Layer 2 of a small transformer language model trained on English Wikipedia (12 layers, counted from 0, width 96).
A neuron's activation on a vector x is GELU(weights . x + bias), where the dot is the dot product.

Input weights of the MLP neurons that the questions are about. A number n stands for n times 0.0032.
n3 (bias -0.003): 90 130 -61 4 -68 -19 15 134 81 198 22 -16 -138 -120 -7 145 172 -93 197 -97 -62 -72 48 65 254 -13 13 -68 325 43 -19 133 -63 -320 101 -118 49 -74 67 -166 -106 56 81 67 196 -7 -57 37 -103 -113 -210 -187 -87 138 3 -50 -143 3 27 -101 85 52 55 14 -110 -86 -33 -227 -11 227 3 -213 40 162 -45 -141 -44 -112 42 20 -94 123 66 33 -80 169 50 -34 -10 24 -89 -4 26 -103 -24 136
n28 (bias -0.019): -253 18 -136 19 166 211 24 61 -37 -49 34 71 14 92 -17 -105 117 107 -34 -70 33 3 -55 -100 125 41 -82 130 21 -132 166 54 -89 79 100 -75 88 25 -120 36 -14 87 -97 95 -81 -19 376 152 -57 -195 137 0 128 -82 153 -163 -44 -82 35 -318 -53 30 -26 -117 -23 28 -82 -78 -36 141 -228 24 -99 -129 -44 95 29 -41 -127 -43 333 -188 -156 -56 68 -128 103 70 86 162 -160 293 -86 118 47 93
n41 (bias -0.039): -10 -78 128 99 -320 -76 59 -150 9 -96 -86 172 -39 -76 -36 -175 -76 341 111 48 96 -141 31 81 -97 16 -87 230 175 -47 117 44 77 -25 74 0 -109 64 126 -17 -245 200 -91 -108 86 43 -13 51 -36 -39 -95 -92 43 74 -64 -60 32 110 27 100 -124 -14 -21 -144 -70 -20 67 -223 100 -298 -155 -26 30 -7 97 105 33 -140 105 70 -21 50 174 0 -157 141 -94 90 27 0 68 98 -116 -46 17 -98
n51 (bias 0.002): 172 68 181 12 -139 35 190 156 -166 -77 -156 113 150 111 -208 -7 -103 42 7 81 86 -241 -186 65 253 -177 182 87 133 -15 -148 4 156 -215 11 -12 139 123 82 -68 -280 -52 -8 -138 114 -79 35 102 -236 31 -53 -186 -11 -123 145 211 -4 22 103 -123 -36 -206 -146 50 -188 -81 -41 -12 33 15 -80 -91 63 64 -331 44 11 114 31 -4 100 115 -81 59 22 -129 15 -65 -74 87 -133 64 11 250 -41 155
n54 (bias -0.032): 106 -42 104 51 -93 247 -117 -249 130 27 -11 36 94 105 268 -144 112 53 184 -18 -73 135 -35 -56 53 139 82 114 95 -102 136 -129 -150 -97 -38 -71 84 69 -65 -31 39 124 -83 -114 95 15 135 14 -10 -176 -107 -27 -14 65 231 -58 -49 72 115 14 112 -4 -113 74 -71 -109 -324 -78 -106 183 -141 -140 -88 -151 18 -70 -178 -7 -25 -10 -25 -166 75 54 -75 -25 113 -95 -243 -76 24 151 99 47 -93 121
n75 (bias -0.056): -313 -52 109 -46 160 -215 96 296 4 4 -38 38 -101 122 -124 51 114 20 157 -65 26 122 185 111 -50 4 87 272 -74 189 -101 -24 -39 -141 107 -130 -27 179 154 20 30 -177 92 45 -43 -59 134 -306 -74 -191 -8 163 -90 147 128 59 -247 36 243 258 -29 -202 -131 -98 -412 39 -118 -29 -395 112 -220 15 43 -28 -16 132 -91 0 -37 -71 156 -71 -103 23 71 -21 67 -106 51 -24 -69 38 -84 -72 -8 4
n79 (bias -0.022): -139 -141 28 4 -99 73 -28 200 -14 39 43 146 -64 98 -32 -104 251 289 69 -15 0 198 -22 99 74 -14 -345 148 -76 -123 -145 -271 -33 8 98 -60 -183 -7 149 -163 -95 -44 11 49 108 -263 -116 -300 -224 -57 -66 125 47 253 -83 138 69 98 144 -15 -77 50 30 -82 128 65 36 129 -117 81 64 25 -101 -15 34 147 -80 83 50 -43 -11 -105 8 -4 243 42 -171 -143 -47 129 -97 -28 109 -155 92 -68
n96 (bias -0.069): 128 69 -132 -127 -8 -50 -154 11 241 -78 73 43 -78 0 353 -93 -85 -39 -71 8 212 92 -80 65 15 36 142 -186 -108 -112 46 -199 -142 -47 105 -124 126 -207 -173 38 152 95 -61 122 100 -168 -339 214 -171 114 110 -166 104 -60 -50 -45 203 229 48 93 76 137 -43 0 136 -60 -292 23 -150 -53 -23 26 82 -83 -144 7 -8 -158 -145 4 -117 82 23 29 -75 103 26 159 -120 68 115 93 18 -12 227 4
n127 (bias -0.043): 156 -3 -176 110 -44 29 -119 -30 119 -53 -69 -96 73 -73 79 -56 -35 180 38 -10 152 -88 58 -78 33 133 -251 78 67 -194 185 277 -54 -7 -37 -211 76 91 -148 44 -6 0 163 -202 17 -254 -92 -209 -77 -32 82 -95 67 -13 -176 -187 19 108 63 70 61 42 -121 86 195 3 281 24 -15 -116 -10 -20 -50 -102 -160 86 -34 -74 56 0 49 150 52 83 -37 163 -44 -190 13 10 -17 73 13 25 213 -126
n134 (bias 0.002): -137 -68 199 -47 22 -152 -64 203 -70 -223 -48 219 231 70 425 24 82 14 -176 -137 86 -96 158 -180 176 47 88 310 -237 212 -105 -288 27 102 -297 24 26 174 -149 -220 38 166 -45 -51 -31 -42 25 176 4 -5 243 -243 79 151 -316 35 -46 -111 -22 -344 165 -106 -133 -14 53 -145 57 -83 98 72 73 -78 -53 13 -169 26 62 325 5 -13 -69 26 37 83 102 -158 173 169 98 -63 -91 -172 -115 165 -107 -129
n137 (bias -0.006): 129 143 -27 220 -51 -82 -48 -43 -60 -92 8 72 -71 121 -91 -59 -240 -166 -231 -107 219 125 322 17 42 136 64 -69 -21 136 68 -132 0 -8 -151 142 -99 152 -109 -168 -10 50 91 189 36 -130 -105 165 -85 19 -128 -63 -18 137 -41 93 -41 -61 -153 235 -164 11 -104 133 47 118 11 34 183 -33 -226 151 -71 98 -48 14 -68 -72 64 32 -52 -61 7 -4 0 -234 -90 74 187 -222 18 -74 -249 100 112 187
n171 (bias -0.027): 98 26 -24 -7 -61 30 -98 -70 -68 44 -24 106 -22 -79 47 -82 -91 -23 156 111 35 95 110 -95 -34 -18 177 103 107 -246 -72 -52 -158 140 -89 17 16 -57 130 10 269 -30 29 -91 -116 -37 -98 -55 -28 -97 13 43 -72 19 -63 227 36 101 129 -135 61 -166 -65 -108 -101 -205 -9 -26 49 -74 52 -31 -35 96 -72 78 190 305 -86 -129 26 -28 102 -72 -54 -13 44 193 -200 -54 -45 216 192 148 -77 -13
n181 (bias -0.033): 20 34 6 119 76 -19 99 171 -107 -97 -240 122 -130 118 100 -61 132 115 175 122 58 -9 -107 -35 115 -128 66 13 232 -43 -56 -218 105 -187 66 -214 110 66 21 10 -3 18 117 -94 127 11 -124 174 -10 -101 -110 -65 26 -83 179 46 -59 49 108 27 -112 76 -231 -274 -159 -173 16 96 58 -30 -119 87 -124 -60 -58 -19 86 -47 69 -190 -205 13 -14 220 -16 -24 -99 51 86 13 3 160 -32 -35 -3 137
n197 (bias -0.023): 13 -195 31 -89 33 130 -4 -110 233 54 -42 -12 -150 -35 -60 179 -67 -20 34 -137 138 37 63 -47 28 -50 -110 260 -23 155 203 188 -52 -31 130 -4 -64 20 48 -10 -3 -73 -141 40 -51 55 -104 -142 -164 -24 -20 242 81 68 99 -58 -102 -19 -87 239 -110 244 -40 -197 -71 97 -13 20 18 -151 80 0 -35 141 111 70 -23 50 -122 113 169 -71 -64 64 0 -137 -78 -104 32 -249 103 67 -106 -107 20 -95
n198 (bias -0.033): 0 37 94 -46 -92 246 32 -80 95 -75 160 17 -4 51 92 237 -142 161 -96 184 34 14 -7 49 113 -56 -101 66 169 -141 69 -140 44 -95 -25 -216 -61 -44 84 44 -101 -119 -224 -146 -22 -174 48 -26 104 164 243 53 137 -66 -38 -174 -117 65 7 -105 166 125 -112 101 116 -72 -54 83 -89 -4 -138 35 -25 -70 -165 -29 309 -94 -190 -18 -68 36 45 21 308 187 -109 -41 -91 -118 -19 236 -136 124 48 -318
n223 (bias 0.006): 162 7 -181 70 -332 -187 93 73 59 -142 83 40 -103 -171 10 -90 -18 40 103 253 97 10 -107 156 -167 20 3 0 174 -35 -236 53 182 320 95 -81 207 7 52 68 30 -29 -110 -157 -62 -67 40 -239 -35 -118 11 86 188 -35 150 14 -40 112 -115 91 0 7 -159 -216 100 91 73 -47 78 -4 61 0 -56 -131 -33 41 35 33 29 -195 25 0 189 76 -122 -221 42 -209 -84 -18 -39 45 -27 93 -21 128
n238 (bias -0.005): -48 212 -170 82 -91 74 -127 -54 -31 17 -43 32 -10 190 -82 62 -124 90 -60 142 3 -9 92 153 -36 -52 -110 48 53 -271 54 92 -27 39 3 -291 -145 71 113 -146 52 -88 146 -122 153 128 -91 3 -86 39 51 138 30 145 16 57 -16 37 -27 -390 -53 -81 -83 14 133 -93 94 -108 -339 -95 -97 49 63 -34 -156 -23 -27 48 49 120 136 140 -17 -33 23 173 269 31 -185 -105 48 -36 61 -79 27 77
n263 (bias -0.042): -285 -189 -68 -7 -26 -177 -22 -75 134 -61 -42 93 42 -42 -57 183 -124 111 80 -13 -36 6 -43 -180 -82 -35 104 -43 232 -120 -74 119 -101 -65 -42 -172 64 272 -17 -132 38 -116 171 -261 -168 -107 110 43 -100 123 63 -58 104 92 -177 188 59 163 110 47 132 55 -71 67 82 -139 104 17 4 99 158 51 23 131 24 -199 -36 -68 -65 0 58 29 3 -3 -36 48 -55 -17 -36 195 67 -63 -22 -97 23 20
n276 (bias 0.007): 7 -62 126 -109 175 -24 7 154 -81 -51 221 15 22 70 -9 -136 23 149 -49 -86 68 -30 -36 22 200 53 83 127 -51 -64 -104 -206 29 0 -55 0 -92 123 61 -196 -40 -135 -127 101 45 -82 88 -26 134 -101 127 -107 -42 158 76 -80 -6 196 220 77 -41 -185 20 13 -127 128 22 -218 150 -20 -10 -41 -80 39 -53 -189 80 77 290 -121 154 13 27 -60 90 -44 32 -179 -10 -29 -168 -21 6 -21 -185 -194
n302 (bias -0.052): -342 -62 -62 -17 237 -170 40 -28 192 84 65 -96 96 -113 -127 -15 246 108 -92 29 -146 -95 62 -67 90 122 -73 -33 56 101 173 -8 -20 -115 8 -53 -52 -20 4 45 219 -167 209 -62 84 164 -46 37 68 141 -29 -48 -242 69 231 169 15 -69 -112 189 181 42 -75 196 53 -221 8 72 -31 20 63 -91 -133 -33 92 24 28 -155 -284 -266 80 105 173 -76 73 243 -377 46 -235 37 99 -35 -144 -263 192 -224
n311 (bias 0.002): -63 25 51 48 -37 35 114 53 11 -57 35 94 8 12 24 166 -25 -30 198 -25 -15 -169 113 246 -406 195 -225 -208 138 -41 217 58 -160 -482 4 -162 -190 0 13 -25 -134 88 -12 156 215 87 85 -138 89 -116 -17 52 90 37 12 29 -43 -283 -89 -212 -144 34 186 -80 27 236 127 -17 136 -112 114 80 57 99 -178 213 -29 43 99 -212 -115 252 141 -28 -180 47 127 -85 86 87 -84 -111 43 -262 -66 -30
n314 (bias -0.043): 52 -26 21 -69 -4 69 -68 -177 -121 -257 198 -127 21 -47 11 43 -134 45 240 67 177 -24 173 56 0 -35 86 -51 -4 14 -38 -213 4 -15 36 52 -210 91 23 11 -275 182 55 -21 -14 58 112 63 -54 107 -246 -160 155 4 155 -104 -171 -127 79 -60 -200 60 49 234 194 11 101 106 209 124 145 -279 -111 95 30 21 112 -66 -133 -115 49 61 -158 203 54 53 -51 -224 -80 59 -203 94 -129 23 18 26
n316 (bias -0.020): 87 96 77 244 -7 99 -4 -110 -227 16 49 -83 22 52 286 60 -147 3 -40 77 30 119 165 -56 154 119 -65 105 61 81 -194 -83 -191 -129 75 121 105 -39 7 26 13 -27 -66 121 -61 -41 12 -152 -26 160 145 41 200 13 -111 155 -74 97 -90 84 -7 17 -288 40 -25 -52 -87 -101 -83 79 110 32 -174 -147 50 -112 88 -183 -92 -123 84 -35 -162 -86 -23 3 107 27 49 -33 -23 -14 -31 0 200 -193
n319 (bias -0.048): -69 -23 106 55 56 78 -62 -107 10 22 211 134 18 -22 58 -187 -361 -88 95 214 -86 24 -57 -32 61 229 -229 -143 -22 0 105 90 -140 -31 -189 -20 230 48 47 -210 150 45 -56 -173 73 -275 -136 -68 59 -327 53 -69 99 4 74 144 74 -22 117 -35 20 -116 -69 -69 -4 -37 -148 170 -8 -30 145 -239 73 -22 65 -189 48 11 -78 -52 35 195 12 -218 310 86 85 88 11 22 -102 148 14 154 75 77
n322 (bias -0.046): 118 -100 28 80 -159 203 -106 16 -162 36 -60 -122 132 -163 177 -66 -111 20 165 34 46 31 40 -13 -77 22 -62 -143 -46 -72 44 63 -95 -41 82 -65 45 300 -165 -80 108 -110 176 -157 166 -126 -108 -77 81 52 -70 -206 33 -56 -9 -75 -75 227 16 48 80 21 -37 -20 -7 -46 141 31 149 226 132 10 111 66 -190 -23 -13 -44 -62 -193 177 179 7 168 -147 -162 -20 -61 43 -166 34 -18 3 -119 76 -14
n337 (bias -0.019): 3 -78 -54 137 121 54 -26 27 -121 -125 -7 92 210 7 62 -21 -216 -195 -35 24 58 -16 102 116 133 64 265 -37 -102 53 79 -186 -183 70 -97 40 -59 97 28 -122 154 -124 -121 22 -188 113 -88 159 -234 -119 51 117 93 -47 29 13 -79 170 -116 -293 35 -56 -72 41 219 56 7 114 288 51 72 101 -46 44 -62 -78 37 60 -42 132 149 7 42 147 23 4 -7 -31 -7 -178 -65 -184 -64 35 -124 -149
n360 (bias -0.037): 3 0 -173 -236 0 30 -127 32 172 107 113 -94 144 -60 206 79 -29 -10 3 -112 6 -126 52 -25 28 170 98 -87 180 -172 -48 -162 -64 7 22 -210 -82 54 174 -84 -55 -3 74 -188 192 47 -117 -110 -19 121 68 81 95 -51 -9 -54 18 -32 193 -116 -91 -30 -138 56 17 79 159 -40 78 97 -111 90 13 132 82 47 -112 -52 -53 16 3 111 -123 -153 -118 67 108 -259 -35 84 -29 -48 -64 -166 199 126
n364 (bias -0.040): 55 -73 57 -107 -108 -20 93 -51 -214 -109 -35 -23 47 15 -64 -189 58 -34 -6 -172 72 28 -103 124 -43 46 163 45 21 36 175 27 -107 50 -24 -85 -41 123 128 85 -55 114 30 -14 44 -51 62 112 -100 88 100 -18 56 138 -79 119 -56 -57 12 -355 -19 -140 -58 -77 -92 207 56 -230 172 -3 3 -64 47 -42 96 91 72 102 -212 74 -12 12 99 -20 -128 144 27 -83 0 157 -155 6 14 73 -105 -25

Each question shows a token from some text and the vector x that enters the MLP there. A number n stands for n times 0.0089.

"ed": -2 78 8 -94 -162 -69 -136 126 -91 94 84 -119 43 -107 278 239 29 21 -38 -143 -106 12 52 48 -59 82 -115 -32 -2 -88 -66 -2 -39 -82 11 156 -46 -75 89 56 -232 -325 74 81 -79 140 162 87 -66 62 241 93 -319 15 17 -12 -166 9 -89 169 -208 4 9 -83 166 -69 -58 135 36 -34 122 -26 53 -126 63 32 -118 85 112 49 -55 -9 79 93 112 -94 -139 94 -28 94 89 -74 -35 116 -81 61
Which neuron lights up most? n79

" two": 93 205 197 -107 -104 -93 29 140 -129 32 -120 0 103 -93 179 245 39 148 -12 -147 -196 -21 -39 84 -121 -69 -145 -207 111 -63 -12 21 42 72 46 131 -4 -165 165 116 -71 -296 73 96 -46 23 187 143 -107 8 115 104 -214 31 -72 -75 -19 54 -84 60 -64 -33 -18 137 55 -106 -134 -45 11 -105 141 -145 58 -45 -32 -44 -163 22 21 165 -67 -59 -39 60 104 -84 -73 121 -12 164 -84 -59 56 98 -80 48
The two highest activations, in order: n51, n3

" p": 59 109 110 -123 -55 -74 -142 99 -332 151 -17 -62 67 -68 199 167 173 -14 -40 -66 -123 200 -241 98 -28 44 -32 -28 -9 79 84 113 75 -1 -88 -94 73 -100 -91 10 -236 -247 -21 -137 -79 32 -2 -2 78 -72 211 97 -177 66 -29 0 -66 -34 -49 107 -60 -15 0 116 75 53 59 -18 45 -180 159 -143 86 -98 108 17 -129 25 -13 126 25 51 -20 152 26 2 -13 165 -107 65 -103 -75 93 96 -174 43
Which neuron lights up most? n364

" on": 45 -72 111 -123 -40 -76 -117 139 -201 73 -59 -128 -25 27 345 136 177 71 2 -128 -65 -68 7 51 -58 -78 -239 -61 -62 -43 -35 -8 2 79 72 74 22 -22 -46 87 -129 -288 81 -35 -116 153 264 35 91 -52 205 129 -238 86 25 42 -116 12 -217 140 -102 122 42 -32 181 -26 -5 48 11 -106 171 -24 45 -45 7 -19 -157 -79 -22 70 47 -1 31 94 -17 -40 -134 69 -32 149 -107 -52 -27 78 -63 183
The most active neuron and its activation: n302, at about 2.1

"uary": 31 41 36 -63 -138 17 -216 50 -128 -54 66 -178 -65 -129 335 81 105 -31 -96 -140 -188 -30 56 155 -58 95 -149 7 47 -65 25 -6 -26 16 138 80 24 -44 63 20 -64 -243 -30 -20 -111 62 192 32 60 -17 160 133 -287 7 22 71 -116 -7 -161 65 -76 88 21 10 139 -128 82 154 51 -31 -49 -116 -49 -19 12 59 -208 -22 142 45 -32 -104 42 82 -103 -72 -120 196 63 160 142 24 51 66 -113 248
The two highest activations, in order: n54, n223

" (": 122 -41 108 -149 -134 -51 -122 33 -223 44 -13 -165 11 -72 259 165 112 113 -7 -18 -135 50 -81 31 -284 -76 -181 -49 -71 -99 142 128 64 99 -66 68 74 35 16 67 -203 -152 128 19 -102 -26 34 167 31 -120 124 57 -258 120 -42 -77 -91 87 -60 108 0 11 -149 57 123 0 34 126 26 -121 168 -170 -50 -113 94 47 -118 -16 157 96 5 48 11 93 -191 -16 -93 138 114 153 -21 24 -71 77 13 110
The most active neuron and its activation: n127, at about 4.9

"ult": 67 157 53 -62 -152 -26 -119 -32 0 15 11 -60 -38 -78 252 134 -21 119 23 -89 -178 21 -102 164 84 51 -11 -13 104 -6 18 61 -72 -24 49 110 -92 -46 119 -78 -211 -388 -64 110 -126 135 5 48 -17 73 190 63 -90 -114 -106 -3 -186 -74 -2 1 -113 96 -20 9 118 -44 -87 83 114 72 170 -128 77 -105 122 -33 -257 194 231 11 -127 30 -79 99 98 -28 -137 143 -81 90 13 -63 15 77 -109 85
The most active neuron and its activation: n3, at about 2.8

"rem": -7 224 -8 -85 -158 -44 -112 30 -82 2 40 -94 -2 -4 187 251 -30 10 -39 -188 -130 61 -73 111 -28 132 20 5 120 -114 -97 182 -75 14 -89 47 40 -126 99 33 -194 -261 -98 162 -124 90 -25 132 25 -80 105 123 -116 -75 -18 -30 -90 -3 -48 51 -91 -10 -73 20 168 -55 14 190 161 18 101 -142 66 -71 103 -112 -225 173 251 8 -65 -7 -77 -10 49 -76 -49 255 -33 -29 110 -75 19 133 -63 -33
The three highest activations, in order: n337, n316, n134

" of": 217 36 183 -137 -26 -97 -44 76 -223 90 34 -126 -13 -97 265 162 32 122 -24 -108 0 -98 -17 99 -51 -60 -183 -9 12 -35 32 -19 5 48 28 129 113 -79 18 103 -236 -282 139 4 -126 170 204 88 -73 -71 267 67 -280 72 2 -15 -86 3 -169 170 -84 -45 34 -36 90 17 -121 82 55 -28 145 -108 108 -129 -15 53 -195 -13 55 -22 -97 19 -6 14 -8 38 -40 42 -79 51 18 -32 -57 58 -62 147
Which neuron lights up most? n223

")": 193 -34 163 28 -10 -148 -13 92 -181 -7 55 -51 32 -95 199 59 21 82 -88 -97 -111 6 -57 26 -98 12 -180 -1 108 -94 34 23 14 20 21 86 -85 -54 32 84 -184 -239 16 61 -124 75 20 262 14 -117 133 148 -187 86 5 -47 -85 -10 -44 201 -74 -90 -79 -63 104 -75 0 50 45 -71 41 -68 46 -113 72 77 -275 30 230 107 -112 -48 -46 75 -180 -104 -108 313 175 161 -114 72 -63 112 1 69
The three highest activations, in order: n41, n137, n181

"e": -41 69 15 -43 -69 -104 -31 153 -202 -20 -21 -108 55 -158 258 163 69 104 -99 -167 -55 -16 -52 133 -133 228 -41 -38 7 -22 -110 51 -73 15 12 24 16 -79 115 22 -176 -356 -80 -35 -129 78 95 233 57 -7 166 103 -143 -7 -115 0 -118 -56 -41 138 -93 -6 -71 51 122 -77 -10 76 -27 -161 170 -105 54 -210 91 -55 -139 153 224 55 8 -31 29 127 -27 4 -85 133 7 -37 76 33 83 106 1 156
Which neuron lights up most? n134

"1": 80 95 137 -63 -8 -18 -71 158 -155 7 -53 -28 30 -148 210 188 74 108 -76 -146 -209 24 -43 -33 -196 81 -58 -174 119 -32 -108 31 39 30 -33 97 -129 -1 142 77 -138 -214 84 67 -92 117 143 66 23 1 127 211 -272 54 32 -150 -81 68 -231 160 -85 -43 -36 -10 175 -94 79 86 23 -193 90 -95 109 -108 69 -39 -103 30 101 39 -2 4 -33 72 82 -138 -129 201 46 127 -136 11 -21 118 -42 2
The two highest activations, in order: n311, n302

" Ex": 108 168 54 -106 -119 -29 -3 108 -149 154 11 -46 53 106 221 158 158 -5 62 -167 -188 115 -94 78 -58 82 -153 -74 84 32 127 26 62 181 -67 5 87 -80 20 51 -102 -239 -8 12 -129 11 19 39 -20 -151 102 92 -272 -22 -66 11 -318 78 -26 -59 -34 73 -7 121 147 -18 0 44 75 -119 5 -197 2 -178 -7 -76 -181 -7 122 111 -35 195 -38 130 88 16 42 133 -55 108 -17 -40 -38 24 -168 -78
The most active neuron and its activation: n3, at about 3.2

"ac": 59 107 74 -79 -37 -8 -78 177 -186 -95 75 -152 25 66 260 138 83 3 -30 -105 -46 10 -102 153 -40 154 -56 -57 74 14 102 118 31 71 -15 -41 -8 -69 97 46 -261 -297 10 71 -101 67 70 28 77 -67 183 -18 -175 -45 42 -89 -169 -48 -122 57 -98 91 32 -42 167 -64 -61 76 164 -79 49 -94 109 -213 112 -125 -95 185 140 -59 -78 15 -175 -3 176 52 -76 211 -142 -21 96 -130 -86 112 -62 35
Which neuron lights up most? n198

" \"": 124 -51 96 -93 -58 -70 -9 124 -99 95 23 -112 -49 -81 268 114 156 119 37 -60 -105 91 -97 87 -211 12 -150 -36 -53 -166 99 79 -51 76 -82 5 125 30 -91 63 -188 -275 63 -203 -92 -12 146 119 33 -96 172 68 -223 105 -115 -7 -74 58 -86 42 -64 68 -137 58 78 1 104 69 34 -177 284 -201 -27 56 -11 -21 -157 90 28 33 99 119 -65 126 -194 9 -138 112 12 72 33 -9 8 65 76 99
The most active neuron and its activation: n127, at about 7.2

" and": 123 23 124 -174 -7 -107 -38 175 -110 -1 -26 49 34 -73 172 202 -17 168 30 -89 -24 -75 -23 86 -68 -88 -156 -50 18 -47 -49 19 -5 117 -4 36 -17 -37 39 131 -210 -318 113 -67 -185 86 144 190 82 -72 60 105 -212 46 -23 -1 -135 -27 -61 106 -73 -68 32 57 106 -7 -175 247 36 -73 147 -207 147 -120 147 40 -141 40 142 26 -146 42 -34 47 -53 -31 -117 48 -73 206 -153 12 18 153 -65 79
The two highest activations, in order: n314, n51

"l": 44 128 -66 -139 -41 -14 -133 70 -168 80 55 -99 -16 -115 170 225 137 39 -177 -123 -68 -71 -89 87 -7 272 -90 -59 4 20 -111 39 -6 5 24 50 -52 1 102 3 -312 -189 -58 -3 -50 142 -52 136 89 -34 126 157 -251 -134 -131 0 -91 -56 8 72 -141 -103 -7 30 67 72 125 188 12 -12 129 -103 75 -153 131 -74 -44 120 235 29 -5 30 -44 -34 18 -83 -171 212 -13 32 56 37 -32 159 -61 58
Which neuron lights up most? n360

" shoot": -8 103 156 -51 -40 -97 -186 29 -70 68 38 -9 -42 -133 183 256 -25 99 -77 -23 -291 76 18 55 39 10 -84 -38 108 -52 -108 94 53 -47 61 13 -136 -37 50 19 -14 -330 -32 -52 -60 187 110 68 51 -15 292 192 -145 -42 -44 -20 6 -120 -67 -6 -117 57 64 29 46 -3 61 191 5 -59 68 -217 -30 -87 49 27 -230 -63 138 40 36 -71 -33 101 -71 -187 -100 163 -56 166 78 -71 -10 60 -20 192
Which neuron lights up most? n263

"ow": 0 64 -23 -116 -87 -72 -179 181 -6 -122 -22 -10 87 -101 266 206 -75 -46 -104 -152 -151 100 -40 70 -152 209 -23 7 64 -86 -112 55 95 -60 8 76 -64 -95 149 -36 -146 -345 95 71 -155 139 194 8 119 -20 114 4 -227 18 11 34 -92 -79 -23 150 -150 10 -55 30 110 -26 -157 116 122 -162 52 -68 7 -116 76 -23 -31 116 231 173 -32 -86 41 -12 61 74 -147 100 -23 76 57 -4 2 76 -29 67
The two highest activations, in order: n276, n311

" ": 95 38 98 -40 -19 -51 -193 66 -227 76 49 -60 59 -164 182 152 118 125 -99 -78 -268 23 -139 67 -267 -56 -125 -133 68 6 62 8 103 122 7 -32 -10 179 -22 64 -246 -162 78 120 -116 45 48 115 5 -13 155 133 -241 76 -11 -51 -98 76 -100 63 -60 -60 -69 72 113 63 -46 -26 96 -142 104 -174 91 -57 94 65 -118 32 61 186 -6 45 -43 45 -32 -39 -145 222 -43 142 -110 22 -64 128 -18 81
The most active neuron and its activation: n364, at about 2.7

" they": 65 46 117 -106 -87 -13 53 174 -99 -117 -82 -60 89 -137 218 198 -100 112 -51 -153 -145 -4 -21 142 -200 -5 -77 -55 -28 -150 -55 166 -2 41 -30 46 -39 -185 70 81 -79 -270 -53 -62 -158 80 72 164 87 -116 36 96 -121 189 6 66 -71 21 31 42 -30 -85 12 125 20 -62 -174 134 10 -61 169 -117 -22 -3 83 -1 -136 142 129 111 -102 -2 -96 45 -200 -24 -97 191 -105 155 -54 120 90 163 53 78
Which neuron lights up most? n171

" f": 108 142 151 -164 -98 -138 -127 144 -246 58 31 -31 57 -180 204 131 109 49 -83 -42 -129 118 -152 175 15 62 -93 -112 8 86 110 60 100 -63 -67 -10 15 -74 -38 -67 -260 -161 27 -99 -11 100 73 81 14 -26 259 46 -177 46 -18 4 9 34 16 35 -184 -69 -1 73 33 65 -44 6 -12 -191 300 -59 1 -167 80 -99 -111 50 16 134 -36 39 9 48 -61 5 -79 115 -228 27 75 -22 65 127 -109 154
The two highest activations, in order: n364, n51

" November": 9 37 111 -160 -76 -77 -272 87 -168 -17 95 -57 -52 -175 231 23 113 -30 -172 -107 -197 103 -17 141 -25 -41 -124 -4 186 -50 120 47 2 29 80 48 -57 -15 -4 53 -50 -175 72 93 -77 118 160 60 109 -9 199 128 -228 -27 18 -29 -57 54 -225 85 -92 -21 22 13 67 -80 46 99 19 -12 -17 -164 -61 -58 41 95 -230 14 135 140 -36 -123 8 39 -64 -34 -152 102 18 172 82 107 0 61 -110 250
The three highest activations, in order: n28, n54, n302

" establish": 88 129 102 -89 -77 40 -108 47 73 36 94 -41 1 4 287 55 -78 50 -74 -102 -91 -2 95 -30 -64 23 -146 -79 52 -78 0 -29 29 23 62 12 -1 -28 118 4 -31 -347 31 -107 -65 100 99 17 61 -25 191 223 -277 106 108 23 -114 -49 -75 -33 -173 121 -58 7 68 -13 -9 155 28 -131 172 -159 88 -68 27 -36 -157 -51 146 18 35 91 -154 -26 -180 -193 -133 125 -143 245 193 -19 -71 142 -13 86
Which neuron lights up most? n360

"est": 102 96 60 -53 -87 -6 -102 100 -73 -83 26 -44 -8 -167 226 188 19 38 -89 -106 -145 31 -53 202 -33 120 21 -47 178 50 66 59 43 41 88 141 -66 -91 142 -25 -242 -306 75 26 -100 105 -8 133 21 8 144 -59 -113 -29 -42 66 -226 -96 -109 152 -137 -51 -27 -15 -24 -67 -67 171 74 -55 51 -151 105 -159 129 -45 -175 228 192 127 -167 -91 -90 -60 94 -33 -35 109 -54 96 -58 -2 -6 103 -86 62
The two highest activations, in order: n51, n3

"ab": 35 135 84 -177 68 -8 -105 211 -32 -33 47 -90 11 -124 181 42 -101 -39 -155 -89 -123 55 -73 84 -76 178 -39 -46 116 -59 -43 81 63 -49 -29 33 -8 -70 74 -44 -287 -309 59 75 -110 146 16 62 139 -46 131 33 -186 5 95 -29 -54 -23 -2 3 -77 -48 -63 -16 174 5 -132 201 120 -165 113 -149 48 -167 95 -20 -44 267 237 -78 -95 63 -58 -83 71 51 -161 154 -147 -54 181 -2 8 141 27 53
The three highest activations, in order: n319, n276, n302

" the": 52 36 90 -235 -140 -123 13 71 -141 -10 -18 -24 -41 -119 213 124 4 139 3 -171 -146 1 -50 147 -52 -92 -93 -134 167 -141 111 6 106 157 56 35 18 -4 70 135 -285 -267 113 1 -72 74 209 174 24 -55 108 3 -211 4 -90 -42 -36 -30 -90 109 -29 -47 47 83 17 -21 -55 73 60 23 218 -128 12 -64 138 -17 -162 136 49 86 -70 71 -125 59 18 40 -116 105 -52 219 -146 -30 -77 130 -104 115
The two highest activations, in order: n314, n364

" Sup": 175 127 90 -152 -74 6 -137 -7 -99 163 16 -17 83 -83 293 94 51 -48 -7 -52 -214 263 -33 54 -71 -3 -90 -34 167 -114 -22 33 87 75 -29 85 78 -40 40 47 -154 -147 98 108 -147 143 -16 -26 -90 -97 170 116 -298 62 -96 8 -210 -41 -68 18 -67 -13 13 34 74 102 -31 39 187 -163 11 -201 -34 -116 -24 0 -92 76 133 169 -48 123 16 -30 -28 45 -27 72 -147 165 62 -27 -80 60 -198 -60
Which neuron lights up most? n171

".\n\n": 60 47 224 -175 2 -134 -116 129 -66 -18 74 -141 2 -83 217 87 31 63 -2 -131 -45 49 -123 129 -159 -138 -129 -121 -48 -115 118 115 -119 43 -11 152 -24 -31 -31 95 -205 -252 23 -24 -48 124 6 156 -41 -57 174 149 -93 26 -78 -31 -87 116 -60 178 -80 37 -123 6 125 -92 -157 180 84 3 207 -47 2 29 71 42 -125 -27 128 46 -5 24 -147 36 -183 -180 -68 188 -79 103 1 170 32 113 16 106
The most active neuron and its activation: n96, at about 4

" making": 35 6 126 -84 -106 -42 -20 125 -45 77 -13 -93 -34 -105 314 137 0 41 24 -83 -112 -88 83 -15 -36 -30 -177 -54 -11 -66 -74 28 -19 -50 15 69 -59 -103 56 45 89 -360 12 -47 -161 170 159 101 -7 -70 194 264 -237 31 -74 146 -60 -19 -53 147 -142 95 2 60 44 -21 -102 82 -63 -178 207 -202 100 66 21 -13 -156 -20 91 173 91 30 -94 100 -13 -151 -48 52 -110 173 -29 -14 63 132 -66 39
The most active neuron and its activation: n197, at about 3.7